Layer 4 of a small transformer language model trained on English Wikipedia (9 layers, counted from 0, width 96).
Take only the direct path to the model's output, skipping the later layers: a vector added to the residual stream pushes a token's score in proportion to its dot product with that token's output vector.

Output vectors of the tokens that the questions are about. A number n stands for (n - 500) times 0.0039.
"ure": 643 649 647 488 504 497 447 527 386 565 564 30 559 383 619 527 473 479 409 394 610 645 480 513 686 674 341 468 520 516 639 453 473 392 531 481 663 442 599 582 523 543 666 447 538 504 512 531 389 448 408 583 469 397 343 588 545 551 567 496 415 502 552 624 370 507 364 636 426 586 383 629 474 471 684 347 426 523 509 427 547 481 542 359 639 557 510 631 366 476 526 726 377 544 529 473
" elect": 458 533 508 492 593 453 550 398 376 304 515 521 527 608 321 479 405 553 366 433 332 473 638 596 464 564 502 370 531 543 336 407 462 479 454 509 527 517 389 416 424 513 510 401 543 529 537 406 493 424 674 448 390 722 651 477 635 402 529 495 493 397 415 517 359 565 531 596 518 527 508 508 515 493 313 580 327 397 570 411 635 690 299 613 467 614 476 389 643 705 628 541 357 493 407 300
"av": 510 481 437 459 442 614 711 390 698 421 458 320 455 605 532 486 496 575 384 589 487 430 460 369 434 443 266 416 649 475 411 423 451 595 445 577 429 445 546 485 487 550 585 392 598 498 512 610 567 469 503 493 557 438 490 561 419 640 409 360 579 551 475 409 414 471 482 449 562 453 418 479 455 517 516 577 514 436 528 354 580 606 508 536 545 680 595 474 625 445 429 553 460 467 516 501
" Cl": 376 405 471 482 577 330 414 582 599 577 588 510 394 531 597 352 540 600 491 497 478 458 432 593 566 581 644 526 506 536 471 498 511 557 479 447 612 455 572 528 497 477 451 464 597 493 478 475 632 496 430 689 588 390 450 432 558 484 463 521 420 548 491 524 567 545 485 483 483 512 448 479 485 492 473 417 513 550 454 572 533 477 547 464 500 506 452 330 507 573 494 564 544 412 518 474
" |": 550 547 459 515 460 466 477 537 500 566 373 583 513 518 596 590 508 414 513 427 455 532 568 440 467 410 629 562 613 477 545 486 616 365 455 574 411 476 459 463 460 450 406 460 462 417 590 506 524 520 439 375 616 434 555 535 591 417 536 464 573 476 430 505 509 493 391 432 465 511 584 525 591 504 532 465 392 532 569 544 429 435 435 596 484 472 498 614 504 499 444 537 531 533 533 537
"own": 671 434 548 456 568 611 475 526 655 381 793 379 494 711 463 686 485 590 537 351 597 561 551 444 623 526 274 550 531 517 497 551 639 512 350 422 594 462 501 691 594 402 555 490 511 609 576 604 561 232 595 552 547 642 349 488 508 521 606 574 364 528 392 193 266 407 410 546 577 625 499 715 462 499 473 529 248 540 521 488 424 437 387 534 366 525 483 437 602 662 529 560 399 637 489 576
";": 540 654 470 509 470 580 468 483 424 542 471 607 432 565 532 385 527 373 511 476 644 505 584 467 620 515 510 492 363 526 549 511 560 412 528 462 427 467 434 423 533 564 442 551 534 487 428 514 279 450 410 546 472 444 412 481 537 592 532 520 647 448 312 525 606 466 451 441 463 578 520 515 523 492 518 572 479 404 610 510 478 404 415 416 411 541 436 484 437 474 559 558 432 525 469 539
"cess": 574 328 601 488 589 509 706 633 482 418 420 406 607 586 409 585 530 677 324 287 641 429 327 639 654 477 455 401 742 546 523 542 618 407 461 354 533 388 413 487 476 429 518 392 680 568 757 529 384 429 676 504 421 541 384 398 502 353 417 538 473 451 401 561 616 509 596 432 504 506 429 763 459 470 453 584 652 508 373 387 575 860 708 591 680 581 292 206 490 540 572 515 580 312 397 450
"ague": 271 358 470 458 371 480 661 532 518 426 541 219 528 732 423 404 509 594 456 589 516 548 566 650 491 570 606 434 635 552 221 500 604 397 444 399 410 304 590 423 575 548 647 132 466 524 558 497 384 484 406 468 235 736 478 454 259 479 385 463 537 350 449 362 496 430 650 423 538 503 296 338 511 489 594 617 678 472 419 451 597 606 517 675 403 523 441 635 458 546 556 489 457 456 425 415
" by": 541 477 425 496 371 329 545 509 509 548 590 533 517 504 549 462 330 372 519 480 437 567 517 551 495 559 435 344 437 513 498 559 453 559 542 407 515 609 417 460 392 447 483 532 579 567 579 630 503 524 647 488 410 604 490 436 614 552 473 629 462 467 569 434 439 498 497 416 424 548 426 483 492 492 604 543 521 497 481 498 324 384 405 408 323 411 505 572 592 570 531 447 442 496 515 475
"B": 439 519 534 489 548 502 627 483 433 524 398 451 482 517 628 470 522 450 581 497 480 560 515 620 653 669 468 458 459 421 385 570 559 671 416 520 470 505 497 521 559 466 487 501 370 576 493 426 438 411 556 658 602 590 474 432 421 424 517 432 325 464 529 532 501 518 480 442 460 493 441 502 334 519 483 460 448 581 407 547 594 471 622 478 431 636 599 595 499 513 461 429 447 584 474 497
"ele": 215 645 623 493 688 559 472 345 574 423 484 324 473 485 461 612 388 418 472 292 546 654 345 603 592 597 449 517 465 509 453 536 443 564 462 474 486 533 464 572 428 436 562 490 771 558 496 529 414 549 638 640 500 591 559 373 384 624 472 509 349 734 423 548 600 633 409 636 497 473 482 611 502 499 401 512 452 383 323 500 472 561 401 428 521 536 453 494 560 358 550 534 542 418 471 485
" m": 492 433 440 508 428 464 508 440 518 424 478 593 524 393 597 470 365 506 414 583 503 501 583 512 446 560 451 598 405 500 552 512 495 566 497 566 584 474 505 548 479 511 443 607 535 428 498 575 546 550 579 480 513 533 510 540 607 504 473 551 479 479 550 479 428 564 527 487 487 427 544 431 471 519 497 563 572 444 486 467 595 441 531 521 471 490 524 424 475 556 503 324 523 549 473 500
"ry": 596 691 513 495 440 525 538 603 527 517 601 396 465 353 441 550 543 597 552 434 611 388 564 507 422 509 307 631 557 520 518 617 553 415 675 407 444 456 468 506 498 534 475 462 681 542 646 620 395 471 568 512 598 669 298 513 139 480 580 655 356 627 541 552 485 540 385 575 418 551 477 844 470 483 498 392 351 570 501 544 419 370 541 479 478 326 451 461 655 512 590 463 586 416 529 548
"eg": 382 534 569 486 615 558 455 688 472 439 355 272 467 536 505 394 376 671 633 446 478 758 509 557 519 389 432 466 488 333 449 569 359 493 441 500 632 408 642 442 426 471 692 498 638 464 571 408 402 439 706 508 446 521 528 467 427 540 451 537 574 656 470 227 416 435 444 642 428 420 538 529 364 511 476 362 627 427 355 472 403 487 529 448 238 788 576 610 684 503 462 632 391 531 403 589
"ment": 460 495 612 486 678 567 483 546 452 606 504 314 471 481 687 529 398 677 357 615 349 656 404 304 845 523 431 469 622 804 495 454 477 304 408 285 635 549 413 314 613 503 458 435 604 515 510 750 408 634 794 414 224 519 495 488 305 527 514 750 523 373 620 553 428 443 596 325 667 294 273 492 524 477 482 655 437 564 539 589 667 469 617 548 645 723 334 436 571 636 556 536 347 381 426 358
"|\n": 282 485 535 462 601 478 642 357 676 432 397 414 665 537 376 405 299 447 654 445 449 410 479 745 545 697 518 434 434 566 412 549 522 571 362 378 456 453 472 533 329 549 416 344 507 639 678 489 292 557 830 493 681 494 524 409 567 664 405 680 590 400 357 341 546 547 527 354 348 504 561 816 641 482 417 267 568 550 561 535 392 576 575 403 741 592 319 408 360 537 533 501 509 412 383 356
" ==\n": 408 785 505 494 747 382 702 486 718 463 463 407 589 427 432 468 352 567 481 447 605 409 398 468 563 531 468 565 549 564 542 346 640 539 418 290 583 414 558 550 364 529 620 493 632 647 451 351 389 518 593 404 469 470 503 564 658 501 509 520 424 432 547 318 583 535 311 426 441 465 334 406 541 466 533 478 432 621 585 508 444 600 717 297 376 699 381 631 680 644 452 539 591 384 438 331

Output weights of attention head 1. The head adds the sum of these rows, row i times number i of z. A number n stands for (n - 500) times 0.0012.
o0: 599 310 537 382 412 379 480 681 169 622 501 528 450 422 634 473 439 580 667 586 404 694 335 248 447 617 569 681 354 494 563 468 495 451 610 474 818 670 821 561 568 176 554 628 532 867 647 662 462 526 717 788 409 753 734 434 449 745 384 552 218 454 856 368 544 300 394 446 506 616 407 383 477 422 330 774 297 491 559 439 597 651 252 266 716 519 553 533 533 529 378 479 368 455 514 582
o1: 541 599 429 630 538 529 402 519 328 634 417 475 626 447 515 632 607 599 539 464 250 389 527 489 554 324 341 701 506 369 346 718 695 358 580 696 518 233 607 651 437 273 583 505 772 876 451 453 466 431 290 496 490 447 717 657 333 429 550 539 389 285 607 656 471 510 596 306 415 500 512 462 692 716 525 521 473 328 281 442 442 415 561 597 406 554 449 524 203 437 601 913 210 837 825 638
o2: 646 268 609 564 604 490 530 533 601 402 469 737 625 506 623 422 748 407 477 251 347 647 449 615 404 638 451 471 406 672 528 576 537 513 364 354 560 334 683 740 550 390 672 680 514 465 528 387 612 624 747 322 711 442 401 398 508 285 563 320 475 707 538 424 616 586 640 384 502 703 560 209 432 504 394 279 264 291 412 818 376 372 360 379 278 434 470 798 533 481 629 562 713 466 700 325
o3: 630 517 483 250 439 557 404 420 440 577 552 691 558 776 437 643 603 344 420 385 298 383 283 137 683 524 796 502 480 695 736 751 691 324 694 507 418 643 502 171 783 497 277 508 335 273 615 396 445 290 531 344 765 349 418 599 679 556 506 616 740 687 585 494 370 353 490 266 433 575 433 643 599 486 336 387 400 420 470 355 517 579 678 680 547 612 357 488 750 665 522 405 456 532 435 545
o4: 391 414 411 281 481 724 477 391 489 287 444 669 261 282 696 409 441 116 501 282 564 730 462 666 460 448 431 611 409 509 413 299 556 685 417 761 177 732 333 515 431 300 405 592 370 527 288 433 365 559 458 437 373 584 549 802 466 621 462 536 531 442 565 459 336 320 410 688 481 641 475 528 449 515 541 531 393 334 687 481 372 477 450 692 335 473 383 351 801 798 642 340 347 692 633 416
o5: 487 618 677 699 381 463 632 330 600 424 643 283 412 525 535 325 638 458 413 378 416 440 44 533 729 395 418 278 487 546 493 328 269 525 443 445 585 267 417 425 730 555 809 504 781 731 354 354 325 455 485 512 618 599 434 329 444 720 428 279 284 454 688 718 512 619 307 717 351 694 546 206 426 245 318 634 620 535 520 351 566 497 491 392 467 290 551 686 781 719 601 509 376 579 608 419
o6: 474 399 430 464 513 654 547 542 946 650 548 546 629 552 625 348 349 580 624 751 382 549 686 487 564 572 341 288 378 393 514 398 533 582 515 684 668 440 541 456 347 741 674 307 691 463 526 458 489 505 481 527 536 492 402 508 463 606 559 691 382 664 593 331 428 406 593 722 546 597 765 410 733 598 629 596 390 164 320 611 658 482 440 393 559 649 622 559 172 638 437 458 519 462 516 670
o7: 556 612 621 551 635 725 328 635 446 653 746 541 591 500 529 552 715 379 569 501 711 494 346 417 487 541 732 622 633 363 653 530 594 703 881 468 488 661 476 380 711 681 563 244 464 561 305 424 436 311 169 623 328 326 350 522 295 165 820 450 423 198 385 560 757 426 362 443 811 408 359 425 570 588 628 542 297 519 642 424 411 610 590 621 676 277 678 305 477 315 534 606 543 420 365 536
o8: 322 300 376 607 288 485 223 539 406 447 622 461 356 511 386 483 527 715 728 460 496 667 808 451 448 435 648 278 461 440 277 505 662 464 321 530 447 599 492 638 549 296 554 366 644 337 491 529 449 352 430 307 772 576 449 719 388 453 569 872 377 545 888 582 737 267 460 507 680 279 377 417 597 489 617 314 687 677 364 441 405 408 380 411 613 557 676 365 519 224 649 384 386 499 618 263
o9: 503 632 548 374 501 600 603 576 172 606 484 452 948 640 597 501 444 380 745 583 418 535 793 562 496 292 611 286 384 255 489 516 365 436 481 356 263 445 685 447 565 712 655 413 342 552 394 649 509 232 593 626 415 639 486 583 472 472 605 452 755 587 503 607 396 229 424 539 521 408 587 604 550 298 481 390 512 316 841 456 474 634 679 407 479 602 354 747 239 366 535 382 300 443 297 319
o10: 575 343 260 460 436 426 365 631 637 606 557 579 516 489 403 592 414 764 520 373 536 650 365 576 263 469 351 473 532 609 673 351 421 471 477 469 361 407 588 555 418 726 510 677 518 570 444 440 609 404 483 357 538 490 530 536 409 503 491 358 659 722 527 619 527 383 708 460 509 581 498 522 711 485 431 746 387 388 715 451 569 511 493 576 668 281 549 255 665 316 416 580 445 174 535 558
o11: 570 555 652 714 626 672 666 328 449 374 496 459 523 609 597 687 549 692 613 539 570 664 417 491 657 214 380 499 626 745 418 508 751 156 704 600 241 654 771 450 441 449 527 371 456 716 283 441 450 591 542 662 562 294 252 661 703 649 792 547 687 406 643 371 612 308 526 232 401 602 499 310 431 446 388 578 420 509 140 638 593 571 294 369 355 486 782 385 613 602 388 443 541 404 297 370
o12: 887 583 625 679 548 631 401 396 546 371 411 570 700 528 521 526 563 589 524 436 593 354 546 546 917 414 551 464 424 318 617 421 586 556 672 533 239 647 619 420 341 690 532 931 351 713 277 474 226 509 665 236 493 587 298 390 513 643 495 839 441 456 509 469 434 597 370 377 563 408 422 542 387 455 522 471 441 512 492 253 450 459 322 627 722 532 579 590 325 306 427 472 429 495 335 551
o13: 482 554 518 415 267 563 514 490 289 208 376 535 535 746 650 459 166 632 387 570 601 422 234 593 406 189 593 376 283 544 615 368 355 545 559 653 472 345 491 597 612 405 567 391 404 791 505 636 532 282 500 456 501 265 548 295 344 328 473 651 429 460 476 505 309 471 640 438 452 476 530 410 243 728 550 623 462 358 622 291 495 406 510 538 371 590 653 206 566 273 486 300 672 379 661 228
o14: 245 380 373 537 416 491 372 283 729 482 516 520 202 574 560 619 335 576 364 236 254 300 635 441 546 420 672 642 755 401 434 483 566 623 286 339 251 636 348 756 598 599 550 549 289 508 469 417 558 364 536 504 422 541 348 648 496 616 464 164 387 634 535 489 699 460 592 628 534 358 505 427 610 816 324 715 608 559 734 487 770 543 676 660 418 869 620 658 105 414 365 500 493 335 461 371
o15: 553 352 459 388 474 542 554 324 310 347 490 394 442 490 580 537 464 464 585 556 519 489 753 157 209 257 530 555 656 327 512 528 636 404 565 270 627 275 512 603 735 564 209 665 516 571 431 490 551 666 462 120 583 601 681 716 367 326 345 219 529 552 486 315 259 460 413 535 712 759 445 739 611 481 666 444 237 464 447 304 420 693 425 545 355 431 690 594 628 263 403 682 391 536 483 376
o16: 284 639 490 451 405 590 438 756 675 133 594 402 510 525 612 602 407 447 476 639 671 604 440 516 416 374 484 324 377 246 471 725 503 620 406 275 276 579 473 673 722 540 290 368 666 556 364 589 569 486 522 605 453 241 552 618 682 418 236 501 304 528 519 410 785 480 541 560 410 436 379 410 662 681 494 449 159 581 433 621 594 407 669 475 599 555 84 556 531 375 584 306 877 498 125 520
o17: 581 751 349 569 92 955 444 375 705 470 405 509 400 518 449 638 429 510 588 472 577 468 375 409 678 752 428 405 397 428 328 762 642 703 449 440 727 251 517 460 510 353 759 431 512 489 472 565 410 511 698 599 393 540 569 513 510 484 642 391 577 430 476 741 285 246 363 189 298 194 512 504 376 364 555 416 473 516 677 404 345 273 649 591 498 622 507 532 597 457 415 541 576 355 475 751
o18: 310 449 415 545 676 633 525 333 588 550 402 494 411 392 573 185 639 793 508 687 289 779 652 409 516 268 519 286 523 517 431 712 653 324 342 317 407 311 679 550 726 591 481 396 300 466 418 656 565 361 602 547 746 535 761 511 502 385 606 783 437 567 645 399 414 896 459 424 368 450 459 488 458 658 336 478 690 402 552 347 756 334 175 577 797 531 693 524 697 357 743 545 539 738 458 551
o19: 550 375 328 601 597 721 667 564 441 582 563 418 777 414 598 740 503 559 438 511 418 426 500 581 613 290 267 483 447 612 635 256 710 609 493 613 720 660 453 460 759 567 481 308 513 565 582 132 737 356 869 456 385 373 459 556 486 515 503 554 562 684 523 544 468 630 541 743 591 400 622 439 401 479 376 344 351 694 714 216 596 771 473 671 662 685 350 637 916 518 476 541 599 546 373 466
o20: 662 434 200 556 468 511 510 484 300 274 310 638 696 350 606 732 512 515 425 427 444 257 535 725 520 563 276 575 422 413 498 409 276 622 743 621 335 619 735 299 495 687 167 260 636 629 658 318 433 443 445 766 521 587 490 586 695 492 563 191 563 541 810 425 725 377 516 536 436 301 341 631 552 498 384 444 552 406 460 559 360 476 483 679 528 764 792 615 535 627 475 741 547 339 279 159
o21: 536 546 689 79 400 477 278 567 688 353 371 479 410 713 425 600 465 734 338 297 467 474 644 37 539 699 612 628 621 455 293 394 529 437 652 675 149 547 772 485 370 477 249 265 416 326 477 324 480 436 309 485 605 526 565 330 643 516 385 239 501 707 321 619 320 574 490 400 322 531 608 505 438 567 439 223 471 597 434 599 610 677 378 605 673 506 487 407 470 600 811 461 575 745 369 633
o22: 538 616 556 409 756 627 340 367 729 382 801 543 456 512 569 478 309 395 523 591 498 460 338 757 554 323 518 448 649 371 279 288 586 626 377 443 731 675 525 340 220 342 606 634 408 806 607 364 575 754 449 863 562 794 659 436 599 761 493 356 489 541 461 483 256 305 619 624 389 343 326 443 442 785 396 590 424 316 188 486 484 517 226 422 748 547 213 321 306 558 502 537 467 589 485 327
o23: 535 762 584 346 711 707 626 249 420 494 383 477 609 445 509 355 706 611 501 496 337 509 351 375 314 494 605 362 460 517 328 203 336 533 485 667 443 611 321 538 382 674 294 741 769 333 333 473 406 614 560 845 618 552 412 705 707 446 299 448 600 524 511 637 543 673 386 473 634 731 555 649 313 613 427 394 655 452 321 343 584 574 736 586 462 544 413 549 483 496 450 551 552 453 675 413
o24: 522 589 692 690 636 582 326 451 650 641 661 617 618 363 407 377 771 543 500 697 680 425 506 701 632 475 296 671 255 551 335 539 625 229 482 527 465 552 511 593 744 563 492 332 431 368 231 365 362 581 522 526 693 747 438 228 505 343 286 585 637 514 620 442 356 210 487 600 533 349 423 377 874 570 468 522 609 560 775 435 537 551 485 674 617 503 283 345 475 493 357 200 539 696 749 467
o25: 620 369 609 481 519 538 603 170 610 485 512 281 576 355 595 493 382 140 427 358 439 630 527 276 551 568 490 421 465 619 394 601 612 505 336 851 844 415 522 449 192 280 395 435 464 607 518 499 523 542 607 633 553 796 509 327 318 351 623 587 559 889 487 366 498 325 528 297 530 521 248 526 208 94 301 664 683 782 544 530 610 279 748 236 708 328 414 421 532 603 529 516 698 588 165 557
o26: 326 431 574 416 520 573 566 529 753 461 475 528 633 295 686 710 644 377 297 582 497 413 720 591 412 429 800 833 579 299 516 679 462 527 515 660 637 434 661 231 546 442 574 591 708 435 409 407 537 558 428 495 466 308 405 649 693 694 491 327 411 542 344 514 509 519 229 352 451 393 277 346 786 190 386 675 413 247 563 730 257 501 431 567 541 507 461 499 598 490 530 415 352 599 427 555
o27: 295 487 451 454 466 654 568 351 421 531 175 452 564 574 462 689 623 310 499 559 492 602 462 491 461 485 568 307 467 456 438 380 637 490 512 532 336 592 220 570 505 678 578 491 321 244 635 400 125 467 355 530 579 563 732 385 710 767 404 291 381 293 459 642 555 748 560 486 355 628 500 439 692 345 429 669 389 644 393 763 432 501 521 471 614 426 235 352 315 368 227 619 529 265 427 195
o28: 593 480 460 491 450 624 375 360 614 474 275 361 349 562 316 649 528 784 465 577 550 580 729 695 590 512 639 526 236 357 628 440 275 329 896 249 604 626 53 740 540 568 415 490 591 496 390 539 418 444 593 465 333 441 372 606 621 583 807 369 378 825 441 631 577 495 370 443 451 583 540 515 617 618 608 211 526 674 613 646 529 554 718 566 683 465 485 574 598 624 821 539 585 671 692 511
o29: 406 267 392 251 445 553 358 496 724 278 708 660 436 456 323 380 561 571 588 559 486 478 544 347 757 253 559 635 371 482 565 415 376 528 628 284 514 548 666 672 386 738 842 586 294 480 524 291 428 240 469 635 61 574 546 727 470 519 602 592 282 453 767 514 391 899 625 594 444 395 502 374 557 521 724 461 440 560 619 741 373 634 919 468 418 584 606 161 666 428 308 218 595 669 618 457
o30: 655 461 136 760 674 471 370 520 813 542 332 466 504 584 715 426 546 509 734 319 415 621 542 422 681 106 512 466 323 390 428 348 632 437 518 436 572 546 568 327 663 289 159 516 301 690 468 552 697 489 384 307 769 457 486 579 469 482 432 147 742 237 235 586 533 461 610 547 342 508 464 536 413 300 547 487 584 411 560 605 639 264 550 381 595 498 445 402 671 559 280 675 576 332 604 377
o31: 651 757 689 612 361 495 481 499 648 533 281 545 529 541 252 408 582 595 712 407 801 402 501 484 525 371 433 524 533 694 514 464 268 422 146 408 368 400 506 642 622 473 294 488 549 475 416 275 459 485 61 669 253 384 598 714 654 419 294 623 455 448 377 336 578 324 580 468 425 302 737 421 407 648 507 472 394 653 546 555 355 533 491 354 671 824 319 626 504 318 415 545 487 481 495 407

Each question shows a token from some text and the vector z that the head gathered there. A number n stands for (n - 500) times 0.011.

"od": 509 557 470 652 466 564 616 530 483 556 438 458 461 515 487 454 428 491 459 508 556 513 455 572 481 458 460 489 415 555 586 435
Pushed down most: "ele"

" |": 495 583 497 529 415 575 539 481 496 519 473 408 530 519 581 379 574 468 486 461 466 451 458 548 424 485 539 467 517 452 487 449
Pushed up most: "ele"

" her": 522 516 424 510 506 477 543 464 567 506 491 526 470 543 435 585 580 470 491 497 429 528 512 462 511 585 501 526 534 511 505 464
Pushed down most: " ==\n"

"3": 483 507 487 518 543 557 524 473 481 518 450 508 507 483 505 515 537 491 484 501 484 488 506 510 496 521 478 520 517 511 470 486
Pushed up most: "ele"

" the": 482 586 502 528 498 569 457 472 544 563 495 464 484 486 459 538 512 466 563 504 539 521 587 564 545 573 474 493 526 489 439 513
Pushed up most: " elect"

" |\n": 418 515 500 546 590 509 493 519 483 583 494 560 559 483 536 383 618 554 437 501 524 484 457 423 506 444 561 560 572 533 493 605
Which three tokens does it push up most, strongest first? ";", " ==\n", "|\n"

"ons": 506 510 532 551 541 535 538 555 563 495 495 558 507 446 461 471 539 415 417 468 515 443 537 427 519 546 512 515 532 444 424 514
Pushed down most: "av"

"al": 514 464 538 603 455 424 585 550 545 420 500 413 317 444 714 462 390 430 370 419 345 553 507 722 666 561 319 547 418 532 330 498
Pushed down most: "eg"

" h": 499 458 455 477 510 522 509 497 457 531 530 528 428 548 472 551 534 514 483 467 550 575 516 495 572 629 524 480 475 445 486 535
Pushed up most: "av"

" Fran": 433 486 540 502 505 529 540 490 451 559 476 458 505 456 506 443 559 443 544 494 486 499 563 513 461 534 438 537 526 523 461 495
Which two tokens does it push up most, strongest first? "|\n", "ele"

" ar": 481 518 487 495 510 558 484 439 521 516 479 485 465 502 464 546 473 474 519 497 514 519 555 503 494 547 512 507 488 501 433 503
Pushed up most: " elect"

"ors": 412 801 431 642 453 545 683 476 483 579 548 272 486 454 772 506 388 459 440 519 525 459 459 422 578 582 494 475 518 368 384 476
Pushed down most: " ==\n"

"===\n\n": 521 477 505 494 543 507 508 470 546 533 489 496 405 532 517 530 547 463 434 482 493 536 536 472 509 504 551 509 516 493 416 495
Which three tokens does it push up most, strongest first? "ague", "ele", " elect"

"in": 467 430 465 495 505 376 628 352 508 394 417 408 532 555 545 488 615 502 523 465 529 509 400 535 478 495 606 473 442 560 432 425
Pushed up most: " m"

" it": 555 528 439 484 542 486 444 474 521 594 464 499 492 559 557 549 553 489 520 511 523 480 482 489 475 554 534 473 607 492 532 494
Pushed down most: " Cl"

"ad": 488 523 536 514 477 461 586 400 508 446 446 457 481 514 524 481 485 466 511 496 518 458 428 475 466 561 531 493 540 489 417 509
Pushed down most: ";"

" ": 464 409 508 562 611 433 492 478 436 584 476 535 524 477 634 393 627 445 382 565 569 416 522 389 608 414 583 606 576 483 406 558
Which three tokens does it push up most, strongest first? "|\n", " ==\n", ";"

"op": 496 471 530 595 480 491 517 508 540 467 415 414 423 403 542 484 404 502 470 430 405 537 517 610 544 529 392 513 472 544 450 493
Pushed up most: " Cl"

" was": 506 539 472 540 474 535 562 501 611 602 516 507 516 453 443 495 501 446 504 475 405 519 552 510 472 510 542 536 488 489 486 432
Pushed down most: " ==\n"

"ir": 499 540 492 584 530 524 540 506 535 536 503 486 490 485 473 488 525 520 533 495 485 537 520 474 524 617 523 464 488 501 459 509
Pushed up most: "own"

" P": 543 467 554 551 404 497 479 534 535 417 366 355 403 385 494 496 474 468 524 458 452 596 625 544 439 497 376 448 516 532 557 461
Pushed up most: " Cl"

"m": 441 602 532 515 560 577 432 548 595 449 480 485 508 493 392 628 487 603 492 535 634 522 510 503 559 629 422 450 551 464 475 435
Pushed up most: "ry"

"ass": 476 548 549 546 506 489 524 483 505 528 514 524 473 449 468 502 492 465 501 467 490 514 440 485 488 488 569 503 508 420 459 520
Pushed up most: " |"

" An": 494 545 494 478 454 577 548 493 547 568 474 482 462 513 477 496 498 459 429 477 466 597 481 504 521 564 536 524 453 582 496 429
Which three tokens does it push up most, strongest first? "ague", "ure", " Cl"

"ap": 447 563 472 547 591 530 510 522 516 602 468 581 527 527 421 410 471 616 506 391 488 496 428 429 484 506 514 513 608 523 509 621
Pushed up most: ";"

" comm": 680 464 325 679 397 598 500 364 418 500 251 550 558 552 412 462 460 501 585 725 519 421 205 519 266 529 340 547 304 562 300 370
Pushed up most: "ment"

"ion": 551 540 508 454 563 528 548 461 552 538 387 523 556 527 485 550 496 385 486 464 451 353 410 583 481 599 615 497 510 398 389 451
Which two tokens does it push up most, strongest first? " by", "ele"

" S": 457 515 536 469 503 546 510 497 536 566 504 499 443 488 545 491 533 494 414 468 480 542 475 533 531 549 471 555 478 529 460 474
Pushed down most: "ment"

"ch": 456 518 481 515 546 525 481 504 503 509 497 560 544 489 489 430 502 520 475 409 443 521 526 479 491 499 479 563 491 479 483 544
Pushed up most: ";"

" v": 449 439 383 564 453 463 467 375 501 355 511 525 503 493 454 508 473 414 489 483 407 526 582 546 491 465 587 481 469 542 389 420
Pushed down most: "B"

" Re": 501 578 479 516 477 536 520 455 467 531 495 453 502 492 531 461 547 506 439 486 464 446 495 512 452 494 537 494 546 404 492 531
Pushed up most: "ure"

"es": 524 487 490 574 601 557 486 539 497 507 487 587 552 384 421 416 508 419 488 449 487 497 493 457 574 549 568 511 494 471 438 517
Pushed down most: "av"

"est": 532 500 521 505 552 548 503 505 489 556 431 521 487 496 507 467 538 520 498 502 528 524 496 546 501 529 452 471 502 527 489 482
Pushed up most: "B"

" ent": 483 420 496 479 437 728 426 411 370 469 273 568 354 537 506 695 96 500 452 394 412 790 548 396 403 435 786 500 446 532 273 433
Which two tokens does it push up most, strongest first? " elect", "ague"

"ame": 500 527 477 547 470 549 547 509 477 582 466 476 555 485 502 531 513 463 446 481 470 544 487 575 498 552 456 436 508 490 478 494
Pushed down most: " Cl"

" L": 376 710 402 476 339 473 745 347 598 406 500 667 559 541 251 327 538 612 508 741 619 400 469 418 524 484 13 740 328 418 513 425
Which three tokens does it push up most, strongest first? "|\n", "cess", "ment"

"er": 719 546 532 686 316 556 472 505 473 599 416 376 473 479 511 326 570 413 428 261 481 528 457 452 403 433 524 499 550 564 610 708
Which three tokens does it push up most, strongest first? " Cl", ";", "ure"

" B": 625 456 548 445 617 525 451 530 502 568 337 565 511 505 532 337 571 523 483 491 600 610 413 629 548 498 383 393 470 580 541 457
Pushed up most: "B"

"an": 404 490 498 419 393 460 410 366 439 435 415 555 537 450 385 284 559 523 587 632 436 423 581 618 581 558 533 546 421 628 447 433
Pushed up most: "|\n"

"en": 379 509 547 635 553 413 505 458 507 563 504 493 518 438 445 569 452 489 419 502 424 564 361 431 490 503 578 567 531 416 536 543
Pushed up most: " |"